Layer 7 of a small transformer language model trained on English Wikipedia (16 layers, counted from 0, width 96). Numbers have three digits each and are written without spaces.
In attention head 2, each number of a token's query is one row of weights dot the token's vector x. The head spreads its attention over the tokens so far by the softmax of query dot key.

Query weights of the head. A number n stands for (n - 500) times 0.00077.
q0: 491468523495569327633549540584622438580469446417518326579377406648595416585589536500532453404410451517399460580497471487563556302720537538582478509577462422504357514506396411481596448453594371476411500605438497541520661463450406614582462517572375544573512396558482569454513717569480539523
q1: 436606696506410509540588402461580384419289481551572375468379437519688354524725468453444658544324518382637590354623391391423379691468454594478633549528453482497555509320440672652518571384543444425497480467594303472573540524561459655549524426620496630667519522324562350443511448451666458499
q2: 570538559774300478497453396573519398339405537506497289486518560460535408599743489535440537506477407359514599358564412397569518636468376546513472514482475505520382534479558655508496510413409514417624576296513345476394700376646501568466472382397501603648449595513713420419386485596682441582
q3: 534638593585562344728590539479639483441398545479612266703155370392453410579529445515689637452503594345545210202868296545435600669667318716629696364455792461522385316214563834548605726385424317290818476457544352642675662443376433534448551275559428427435654335586600413257435486522460262580
q4: 457501188498413577430303615523614595273483495605487605496749543370437516748366511493355529550552341562455705620563373594582275518326689341607168572439424690608359637457724455609455366489710506653166365409540507265622448520468486484449518641513601507547356698339521436526613496547528609382
q5: 403411467416540632607498519589448604426576477504405614559367393529343598487492493643531520566507636541519459725448361486513569479543589453539624313617517497476442607583535376374507527523407465238470312501381643369603474688555620678475398548297568379335627520582179531439647426184580555506
q6: 452530413484560711431497575540450629588583533386580660416640484484340611493401452549728094579262616628209385231301268467482676489566472510363388473546325420508475438519439349534538660675553157488595597580515612469707441415561670554647497362581563600301490490384413636544523466259621440688
q7: 342453504370528478393562582321510481519298582507618707536537469396556632389343526458573570375437506535269537442399496577430477368425551569409509518497536360497595501351592684579633315728541403550381525554719452467307461411752477448393418631597395367424251586430785589532695554569756340540
q8: 544366659611496560426575318342417452295558391427776380541475647576532404724266515680779519675482466215664518433676372381554463425414578416385610472304356319338578216280253732364485536337463573458482656653558561453559718456425351589579521435477628715375672432737508488525675606598501531479
q9: 492152228553337659551385732331625529371528668539741634542742569527454416516297765766706437478376340439421486668563487451581541362392677565511654175473242370685690511562353543432390512847290504568406732581609615250655596554629497414473385821161546555491390571141196418531952250420611282560
q10: 630462455670591557641634313455429613824522372660507319548649566721471542497757426749348469725504591446506627540388377331559372384575070405356371502726402454292350508744511343300554538234780445497379469325244725478688477663257308632374702623654396554689741451409270455408598231519427429506
q11: 505593617466487509464324460695388469700520668724345584661063279418382593455550367485490507562409339294558412425165428483611739577466528751530584419529587596340732713602617314523291378601361477664476447431493565427722338573626513285481534439539479221363693621546227402476385593452711572580
q12: 321745508498615462383518465543677703497423586432360678242368530513380496457552206523664293469465436608548354525523344340549701319355630575456498546409396418308605552424416201441569530491593478342513523684557846569636202597296815565665295432377455367261513522681442673462412660485604602779
q13: 551720622294387617761421619328444636487519593535482637361605623367540581432414513552484375384464404626421192627271451661353184537701516471383618407616732373374631751237525654600616452625432386476457356372339592511483709240661603645406469647531333270718357529397483611739600350361678507512
q14: 310580558577472639568385527337555523613555459306414600385541459466518552406617588484830431534522548594339432474457161480486433425367692520487488492417419460496385568487520551347665399587682392543495526440799535418658452474606606401281613394566526310515497480582500489432768433500509629403
q15: 475560473629326485381558562498413474606434235748347502216491636405399619498658504499363732496633358571518391387406577833645308319113539318352157539649577402439604691397580610566412356562763593399411593281367432615404556411422445738690384697591663367609622279729595589466320771784482503249
q16: 543443681556452371669450508493574396323429370674499297506417481551477262524627640462470493419410583564479463368524534499477448443295332649500475483534427522487481526468462591412531579562489376468504526490564463383540501597432474585528429513631458611566701573414550429402445671593609450633
q17: 366616434502568594295600546539390581548550545395525654507502528355319730614468371471521629635692713604459437510617418428539474645570627398398573511550523371658609552502537422500385276474366591546495489445596586619504540518547387323555633522540626349333430665449353474315474410276355413335
q18: 571523359375485648233438548398450711498524503563436617495742545309464742600412374469551589527493527506581625605601388349543464514469607264597330554588488495599387502523813523479371423433458536541426395390348433566496617364555650472515452540479698401400503590617408511574502344375404597357
q19: 298505697764612568460284559518467383372314381493497595623569677497421579527609534437349503352591622580415509361735314562426545650400510455491388546349636513573573547477584568527619599550557558405496562409609543519460580640407543341486669487518605402538601600270534380297454466527487364701
q20: 201504339390537700474425608455481643603740517409278855605607363424484618254375576417672461487482391432373460878469437467450645455614796574663331536575546570425634454630589541586274421658809550583350494610609627511550476677493633418387529632258437267468189578543313514559650485370382429404
q21: 574523523518429396493563473545566341537445523534602424644344587394463524350580523501682601438674587443446440425494587449464493329450491629467824425389597542459517514482351451435789510463413496360588650543640580532432587605381325546343474410617480405335737561585346591385596482575550569624
q22: 653574398331437527528476954538409435287480537712504421248675617421552604644510665450542325519327652644548525581491566570536542590877506411352573510492365482625371455422698340687600297525348377459603407541376627625411435458422422572359368627576712583237536535559500461430316406268388668316
q23: 667216566440637539551405838644465350700477554579469453436543349434484436524498652493454514259388352655404627396492543532198825496574256637546482271543499372572580641502726518664253567599632570432643564717498341657484491403664449366503410570475335533595390376193613422552385599616699399595
q24: 621694472537518289490592659513472333597449239586542649546467478424367640481625573473444449577486509449584553625544341561453433507558544684577499545368357507636456466337566581605677162538496453464537441447638416660445478512447346562552469587365377455475447673458644524472338434469416385684
q25: 378547674583363586262432545670469465433549418403429558552689577486489572302348492330458383483309518558448748543671360196551605629761657701400634464431356388647579506429499547491681463460363647519367565506555644478585365729496593282567699307574440646355475495609482386457728424284560494676
q26: 439537476854279449382545594403475531451558654433666592495606383459635064789693456577361677568505512641765425515440790866141782418609555488677415262458475339524438514374447650360377526520259587294859514601584428445402797465475593572482484434409513464569603361344244409549354407684487055404
q27: 665694577229429452637435392439622556520379393700388620540553672470473431416277417487638226385575313685344291586367450543807632533474554606526505768518477497395513440376453560613712563440572435571350380546375390500418574622410533518497346600300638380647664570464475412439479423571295726534
q28: 692199532623770590536486496472337517581492415442596245483326655446403262486781522331375741462325611347434487484400530658395500637666518445407756612653406234371428546621687178423537564583648460631407739622298650609461381475272458492594583364479453615281540327692276624475466457254453681441
q29: 475618605412733493229548424491463403455640680421250762374727369364639603438567425433497233543360327543594545618254596536602398382638582325370413561470724412404394461648384619744505671656445665631459538513615694364621646284419511413343647674505621349470447443613296566467635640410519280748
q30: 410566353471296572620569741385483516489425518027460642409618337791330560359316529344656249458416803454322537460475502667379311335331439391641473446562489560432530533738746656438371466740244708392517494605665571415607435598683717280499572579526322380634309626376499360596731479326801417607
q31: 455433388600795562466361687380652475623531523518575524601664436629350473673568648445441660377523532531478462798555362488472393365716288762420840495423487381547640418398389756668441244503409490543486378578669404531757451475628541781397545428379397397380547402442247385392500513507303552432

Each question shows a short text with each token's key, already scaled and adjusted for position as the last token sees it. A number n stands for (n - 500) times 0.0024.

Then comes the last token's vector x. A number n stands for (n - 500) times 0.011.

0 " at": 369437405490668572435414232535414191616449360437502569622470599437564296661326417455356483332391
1 "-": 383347344372700496500475252489395196576445202394174537524556630502445310651267612645195514483532
2 "la": 668393308489541554465509295502231302439407346366332535481503597421633279598190580576320587310311
3 "r": 765400339560549618428482336513193252585447329339587437431483623405585357588305561615251521359404
4 "ge": 569458416460500554521511295475339300593410385315715406383440679500566323593379514573260447274393
x: 474459338453494667576466541596548335666475483355455439286492422487670613400672571531496624530493574435634525452709430486332602509519475528653400458453549451533446565552327712523340338659402310474311528406506571395425261575397710526399241702619756476488266516490509772601383532460623498587
Which token does the last token look at most? 0 " at"

0 " It": 367510364500520569565520247520307156435385335404465638505528522372594285733212462491449497374430
1 " is": 463457411526628617408524186619313227459362365415456523535504475370515206629372387464322453431390
2 " one": 630373320582524673401471203513273239446462348361380514458484638359504159729407441530208398319407
3 " of": 537513305455554535392516286661358188508413369486530500466576516327488247685473420518334518395347
4 " the": 532510395526570666432526217654269258475472363556623424412524530399511295727438505555278471371418
x: 452512307472621631537562457519468468729521485408591386211516432539577426499610840473467501399567622444637540380485299686466519550340564397506434295486654494554536404660330475529365446525463384516451486465492689379508489539644526526365354751693630472376527533440463639509431517474516494571
Which token does the last token look at most? 0 " It"

0 "s": 324454392537523628503522229523386200428348376381435592548506443479582233685373446463293535229383
1 " won": 427446409512669556498574242488360197470498426368345598583480597438580265648297395447234517324310
2 " their": 529426345599609641469519172661236265352416403367445544514501601324546328670325488437269449424367
3 " first": 689359351530575709530464200545265297381525394426507422470537667359480284673302495517158475348374
4 " Atlantic": 578408406423497572544473245519193199512463354407714364389487759424567320670220655438304411305497
x: 444370338575560617701430472461442487719512427386490483291430573515621585500686634319431511366565626462582648380767452446478430615486380450533613457514540472615577621679255615429306529639403371525428384365496650277524365466447522517429352775487701616473356597588472677357560525324515507515
Which token does the last token look at most? 2 " their"

0 " Hay": 329506390491512577562504312532328123427442465305450686496549573385611292664292492543442461351511
1 "den": 436446379454537624588507324480434237524417494328285637522484724402635315618338535583385426175437
2 " Moore": 643380366489515615560533313494385188537410483379319600485522678443685328643354546555345431195485
3 ",": 611449323561659640397551291491297146457429456419459436485376656527623338622415446511414454312435
4 " and": 547483378554635685367676303552371159472376391438556467443424558506610294633347489512416406295340
x: 454435415561488664739640442518451488606474409424622488404498353549579630398660719593518517369550585415575412431784314587356507531447377435618474300581576448650622640552469549502515282631431402496372331435469467365428262611550624502467459612558518676387450378466556683441537350663500473417
Which two tokens does the last token look at most, in order? 4 " and", 0 " Hay"

0 " Mar": 288440354399557604654424340541359164484519338418488703548537620449519223579271484588369479323501
1 "l": 448350309492623575620459387516284223494399326386217612487490674504551360603304473659331439348469
2 "bor": 663390392353509591669460441538397232581414442404339604463494659472568295623256500592396489286469
3 "o": 760339397440505585588456373494453217592373395455578530443497652558624310613310537533313439154457
4 ",": 588494363527623617404563297512257138483424423410591400429399620531563320588447457509417507307437
x: 452631374513509578716621535450500458731469424475502432372501436546595633400550701587484555387474542439586460531777342666425469556402401523644448377364538480637688613508514691363396383686535277495412401361507619340444322484579631511535398667540551482358341471481624587386568302557456433471
Which token does the last token look at most? 0 " Mar"

0 " |": 292403422309734580451524144463377199379513275439502567623411604433613297743236410456268433315415
1 " IN": 382347302437584631574420162380257288458555297449262572551441712419565232813280471545310527352570
2 "F": 663343323393499593679483184466300207359514317399290548508457617440582263673205538593398465223489
3 " |": 772425348352676610512535130493389186335525213439470362482312605469611311691172498487263434277507
4 " 6": 648442297443443643550498215358320316414677392267700343409363699481618231674322477616275482378476
x: 508509172403529637647448584538323583484492463490397506411537401579493643418680733685494484479476448480566621502697441626513540610440362284694428503535603372592509422554429521563447438811532322611338448408424585302489401374541673526302462594493637429227391573410530865339600531425539511612
Which two tokens does the last token look at most, in order? 0 " |", 1 " IN"

0 " with": 392470400515611593367489234568379216590387370387492547624477511389562299689341422445309502309332
1 " a": 468400368592590677371467194584318298468380374445388517556502583375580317729423487486218474371392
2 " record": 637398327427563659562521242498274246481551341319328498514437634475474323709286455527221411324374
3 " of": 643417341510504655410507194573430224390421338422514320451450607402489281735266491502250445314421
4 " 28": 582502349517483621405577239336421352443571433361702364437419728472594195659331626580211482356516
x: 538428227421651645698453559551437507518309571382494463341561545494600468495646783500431378447525345366591629449673459700490512581614314373573486440563497368568501571528404511518422393792473464713347438428372640398506311493419708499313380686590653427396478539461508725323642446475478542590
Which token does the last token look at most? 0 " with"

0 " Division": 279538422441533551643506274487390122440453377485439642572480615477529206685341481452260473289439
1 " I": 425347353487514633496474295412352165401442304385276526524439587493621223705280494524415511273380
2 " baseball": 678379356410559508604581367543170174489493403324305600527530639428589289787283559451274503336470
3 " tournament": 724357409451542490566582283474415165455515397446553558529417634540536261740306470432218474252369
4 ".": 560483354620655659277534248508352224545432349467573439453417583435564257752289417511399628385355
x: 464602408473652580557590539573426489663451375494436443317348363542569618323691736619441601459518592326607506593637361714425470650450254527587522380576639493449637610680534521533473374583524379562354373269465563418403381507424653583443450586506432523516433377549585748308323385552463598454
Which two tokens does the last token look at most, in order? 4 ".", 1 " I"

0 " 1885": 344487469406602559572567172527364151369574580503490550622481653478632195701267601589304547212367
1 ".": 431423372534659632329561239541351207494464351497397498614343568438560258708280422557354610274356
2 " The": 542395397617518741403491226644311190424485410484432471522494582318572278722332446469391410330423
3 " report": 631423367497563682569567225496397232440520419414500474483487588437506287743256391505286406392416
4 " states": 593471385499574690533587233523361246442476380401623459476483549447509192715242386488288455334470
x: 570430362546512574559496507563518443656537367295563441426461498578609684370584693584535584417671326454622548454503538577297530626442381579576436481425551430564689749743333547602466506676459321621417302227481468345347344416456541457508611592580742537274453506505545596268542488475495445423
Which token does the last token look at most? 0 " 1885"

0 "o": 307526387460539544510463332498378172541338337410405637553461534529640253644349486458326502174370
1 ",": 422393355451666576409574253490307138469419378393360488558397560512569269608427472509375502282452
2 " New": 659340327457527550585470313463167257464458376385330468453543769510657270693324617487318469390574
3 " Jersey": 688390352371542547560568275500290239509501473440534526457525771466703287650279648495327433230459
4 " |": 632500383404667571397525183475419216357512335479633382449327708429586286637282465428241370346424
x: 408628374505543608632449637461477453708454403455432540350481296575560642454567638501540426445587509440593481620733247637398431585458331456586482336539581508622605620570508523527439376645453294548438260382533564330509354546470686434310518605624530421465342485577601681310551418430664565633
Which token does the last token look at most? 4 " |"

0 " side": 336531418485576519517492231512398174523385398336465621590504551449541242643417444452300444263344
1 ".": 446445367558675633294537228490324232535399355458409492625376543413606265755306406540350589362365
2 " University": 628388322520534644569472247507377246526515398499320547523512638350610259830273467488293455355520
3 " lost": 663413357514677610486550269539337230488489419325481438566517655448523275618264420477219412354311
4 " this": 543458358590598675390575162575295222413474381332595401425537592297528313661360556489341389453268
x: 405458223513503655533426420582494342711522379487395405262560441423555470556684690542504529525664575443497455430594510578439541598536324452545453403626623434697517398645352568484341470638551345456482397316594583335552433376527607462386383758625565646378352447521436809458502377686697470533
Which two tokens does the last token look at most, in order? 2 " University", 4 " this"

0 " sl": 333469416440591568488621406524288244467295311312459560615491494406530294550408593558355456384340
1 "ep": 454501377410594552554539396545296206579417312318261569587504600491507231682296541571296468343415
2 "yn": 687399386411585586497569285508405237559347339243359553468508552455552281564339643575338521259365
3 "g": 751422396425548491536500366489273292544371359244557388471508647538551332675400514605353584388358
4 " dog": 586378402462494557546567355467263214659412371322731402400490660451579336696382431547259447287394
x: 501518245479593523577505446510483519616513503520461527385418483559735571401758617396496548427570509546548619484780464485286435574481467525597436370500612413715540556739318747575382457761453252316333515419359597334471392411444593518489327774505528491547340511451548581354363586445531485424
Which token does the last token look at most? 4 " dog"

0 " teacher": 315536378500566582592560317467375170592476415382481639620456582383535236703454377483227489261376
1 "s": 422445349528550670581595241449458184469410366404315593569445488424571171712436356521211459275442
2 "\"": 579379351520569600433621274429467227422506370360344550516400645422598228699407428515245468255335
3 "\n": 627408323509693717392553172437441107466515390494470461479414605534545203681201425567353433239375
4 "-": 561484333522681631386607189490282152418447365487566374458382630443587323690179481513272400465423
x: 495531308413558646643472456528493496691464405524534468421413394577674593487722778527498608375586563547494453663715333625409589530398451460568437300586562397472538585606421552402423318504481476497378290385531495326478352637366637550455474666562531456359579330558488797283562534614446560427
Which token does the last token look at most? 3 "\n"

0 " when": 433490356586588658347530244678385199558415371380506522612489466265534236718305485564478453365326
1 " joined": 441439340578643551472484176526348178536424468375411562582559626365601228616297416486314450349359
2 " by": 531419312573601601372474200581419204558382390411417508521493560326543261681255388479360462292324
3 " the": 588433370578586675390447222670318248462392403502493456463510566327529288655372506458307409415387
4 " \"": 579408389482557697417395139547331249482400315380633408372499733372449263580268605553295527336424
x: 365525238550384487625454595599392466804440343487540453564403533577503424385661751419509405461438545472538467471676421661395625358435531593599444408588603389635578466658237455466541470563444522619330456360453593287596355386671701572431398695492701486367376546608555644393404452485499509676
Which token does the last token look at most? 3 " the"

0 "ss": 279512410400548536628540344468417227473335332232416614537500542518596285657362449532360514339388
1 "e": 462428380452516568528504317452406267526315403311290598507462533522623275673336441543325551212329
2 ")": 590421354473576628440551231435415220468439434399360519539359579521622307678316490530303437229317
3 ".": 602472341591658639318554248497359238523449374457490438497364606474614280706320406537358560325353
4 "\n\n": 574440388554620678364479173550411166539536382462554465441469538444517232679269379488445500266383
x: 369495421439586677654607622605423509702448495488519448451487468616547618391640762656639538380435609335535470487737381730295466556424327517500481326584629425480639388617438550557374418541522395551291418302489640419368456488497636409346548561598556492491483300598485549361402403472531553478
Which token does the last token look at most, and with what share of its attention? 4 "\n\n", with about 50%

0 "s": 324454392537523628503522229523386200428348376381435592548506443479582233685373446463293535229383
1 " Su": 421336344495447606563486332425338291487463359403288630474517536475571251664215482563379483309352
2 "pp": 676368338528519564575475404400305422408522359361315566482472630527553293554226533564276493407436
3 "lic": 728407365461471620534513377480356292501429395335579521429467652434589361699246543586286562364394
4 "ation": 600416436446451583615508217440477276485425381350741421402457617527613365729346492481243503252461
x: 477443433492528689606506670500398373608448448400429421385526582475585647527791610479576543448560539304709438518608461566314612596467406491488525466494520513651568586671416582578364439640431277519319453483495521264404263400373676417296262751668675569500245502494490767550495504384631440331
Which token does the last token look at most? 0 "s"

0 " wa": 325485435496562538536536354477330261487475415343473645511531485445508216593301391603367574365403
1 "ke": 474459403457529543562535317509351213524466455343295595496536520449584256618296454592335492264401
2 " a": 553357358597551664410498258579317185482379382405411502518478586410570223711457417491291538287313
3 " sl": 688401342470569652478604361522233231450330301321519426433451535376496264595361607568317444401358
4 "ee": 572406426483488570482591420440325295588419420286732420358456574394507299634362428600232478332385
x: 631648253449672603612377262496485424584527509379506471418569493508647455374714639407458580478558547482628544464615557528322518551532464559800394551499617435522438527666432656469578280694301369289332427313345450451421491424414611488378222802470649564582457442450563586418482541487693468575
Which token does the last token look at most? 3 " sl"

0 " |": 292403422309734580451524144463377199379513275439502567623411604433613297743236410456268433315415
1 " 21": 420340353392558621524470180370328357433626378303290535599434683451610191743277512620265463390509
2 "7": 665338287414496608580534137420206340402666421318292487535467682413649210681303586644248501224481
3 " |": 756474328351678518485592120495308210324645247486491305474321649452622340625262515621254457283446
4 " Gra": 652397385454478618610531328417225221500550371341738258317471625402590205646167502698342475350485
x: 493545215442649683452422525577459526488453394372514381374441519564614636257756730393695536574536587505504634383864489426459591604465542391675373505601564391535547550515336541404380476620425599429337496366333649346527389498484669510273497627507448542616478406582616608278636558367482523411
Which token does the last token look at most? 0 " |"

0 "-": 319412404464685515380553203478373138455416286478476539605458536495562275655257461520304536314381
1 "-": 422405376472680516378557201479373138455416286478334486570452555496558276652256460520304536314381
2 "|": 603375337339635616442472164437268197368506266439297402465387705418583214631255411587214413305443
3 "\n": 642435353464657683476500120428358276463493410493462449454481571526465301672155347646389412292370
4 "|": 559430384432599596392505166502314220376453388509591407488378638410523370655134435451304466358364
x: 474556366416556664723454546483542492642467379483470528355397319609593550535567660501547370417529521458484457582700193692355602492463483540602483374552579468471647627627361522482361339579581366595416426405533537305504394608395687456412497683503505540435482345596512671215520542554583594524
Which token does the last token look at most, and with what share of its attention? 3 "\n", with about 60%

0 " Atlantic": 297512392395572499570468336520308161517407380414428640567555716490562266604353599426315459184444
1 " 10": 422413372359537547545523292395417198444571402371269593567463699540580230626370573521316492199392
2 " awards": 665411379468605576609592199467435162438461377446277569534486568487526235780325423510177482244367
3 " and": 641429400473563670388655292545411160384382404485483423466385503440522306668292496487329529263332
4 " honor": 589410383491566568549627297501360261498477391439733434427511561474495259755240512590222427374443
x: 551434279408517613597564658649531445501379471222487451426465441417757551433614757670511410567695561482764554429615480548471625464483459533485342393479460558617658561643303494514417466730418347523387395361451447357448362522509520566364332653646393371473359503559486814457313613580549411396
Which token does the last token look at most? 3 " and"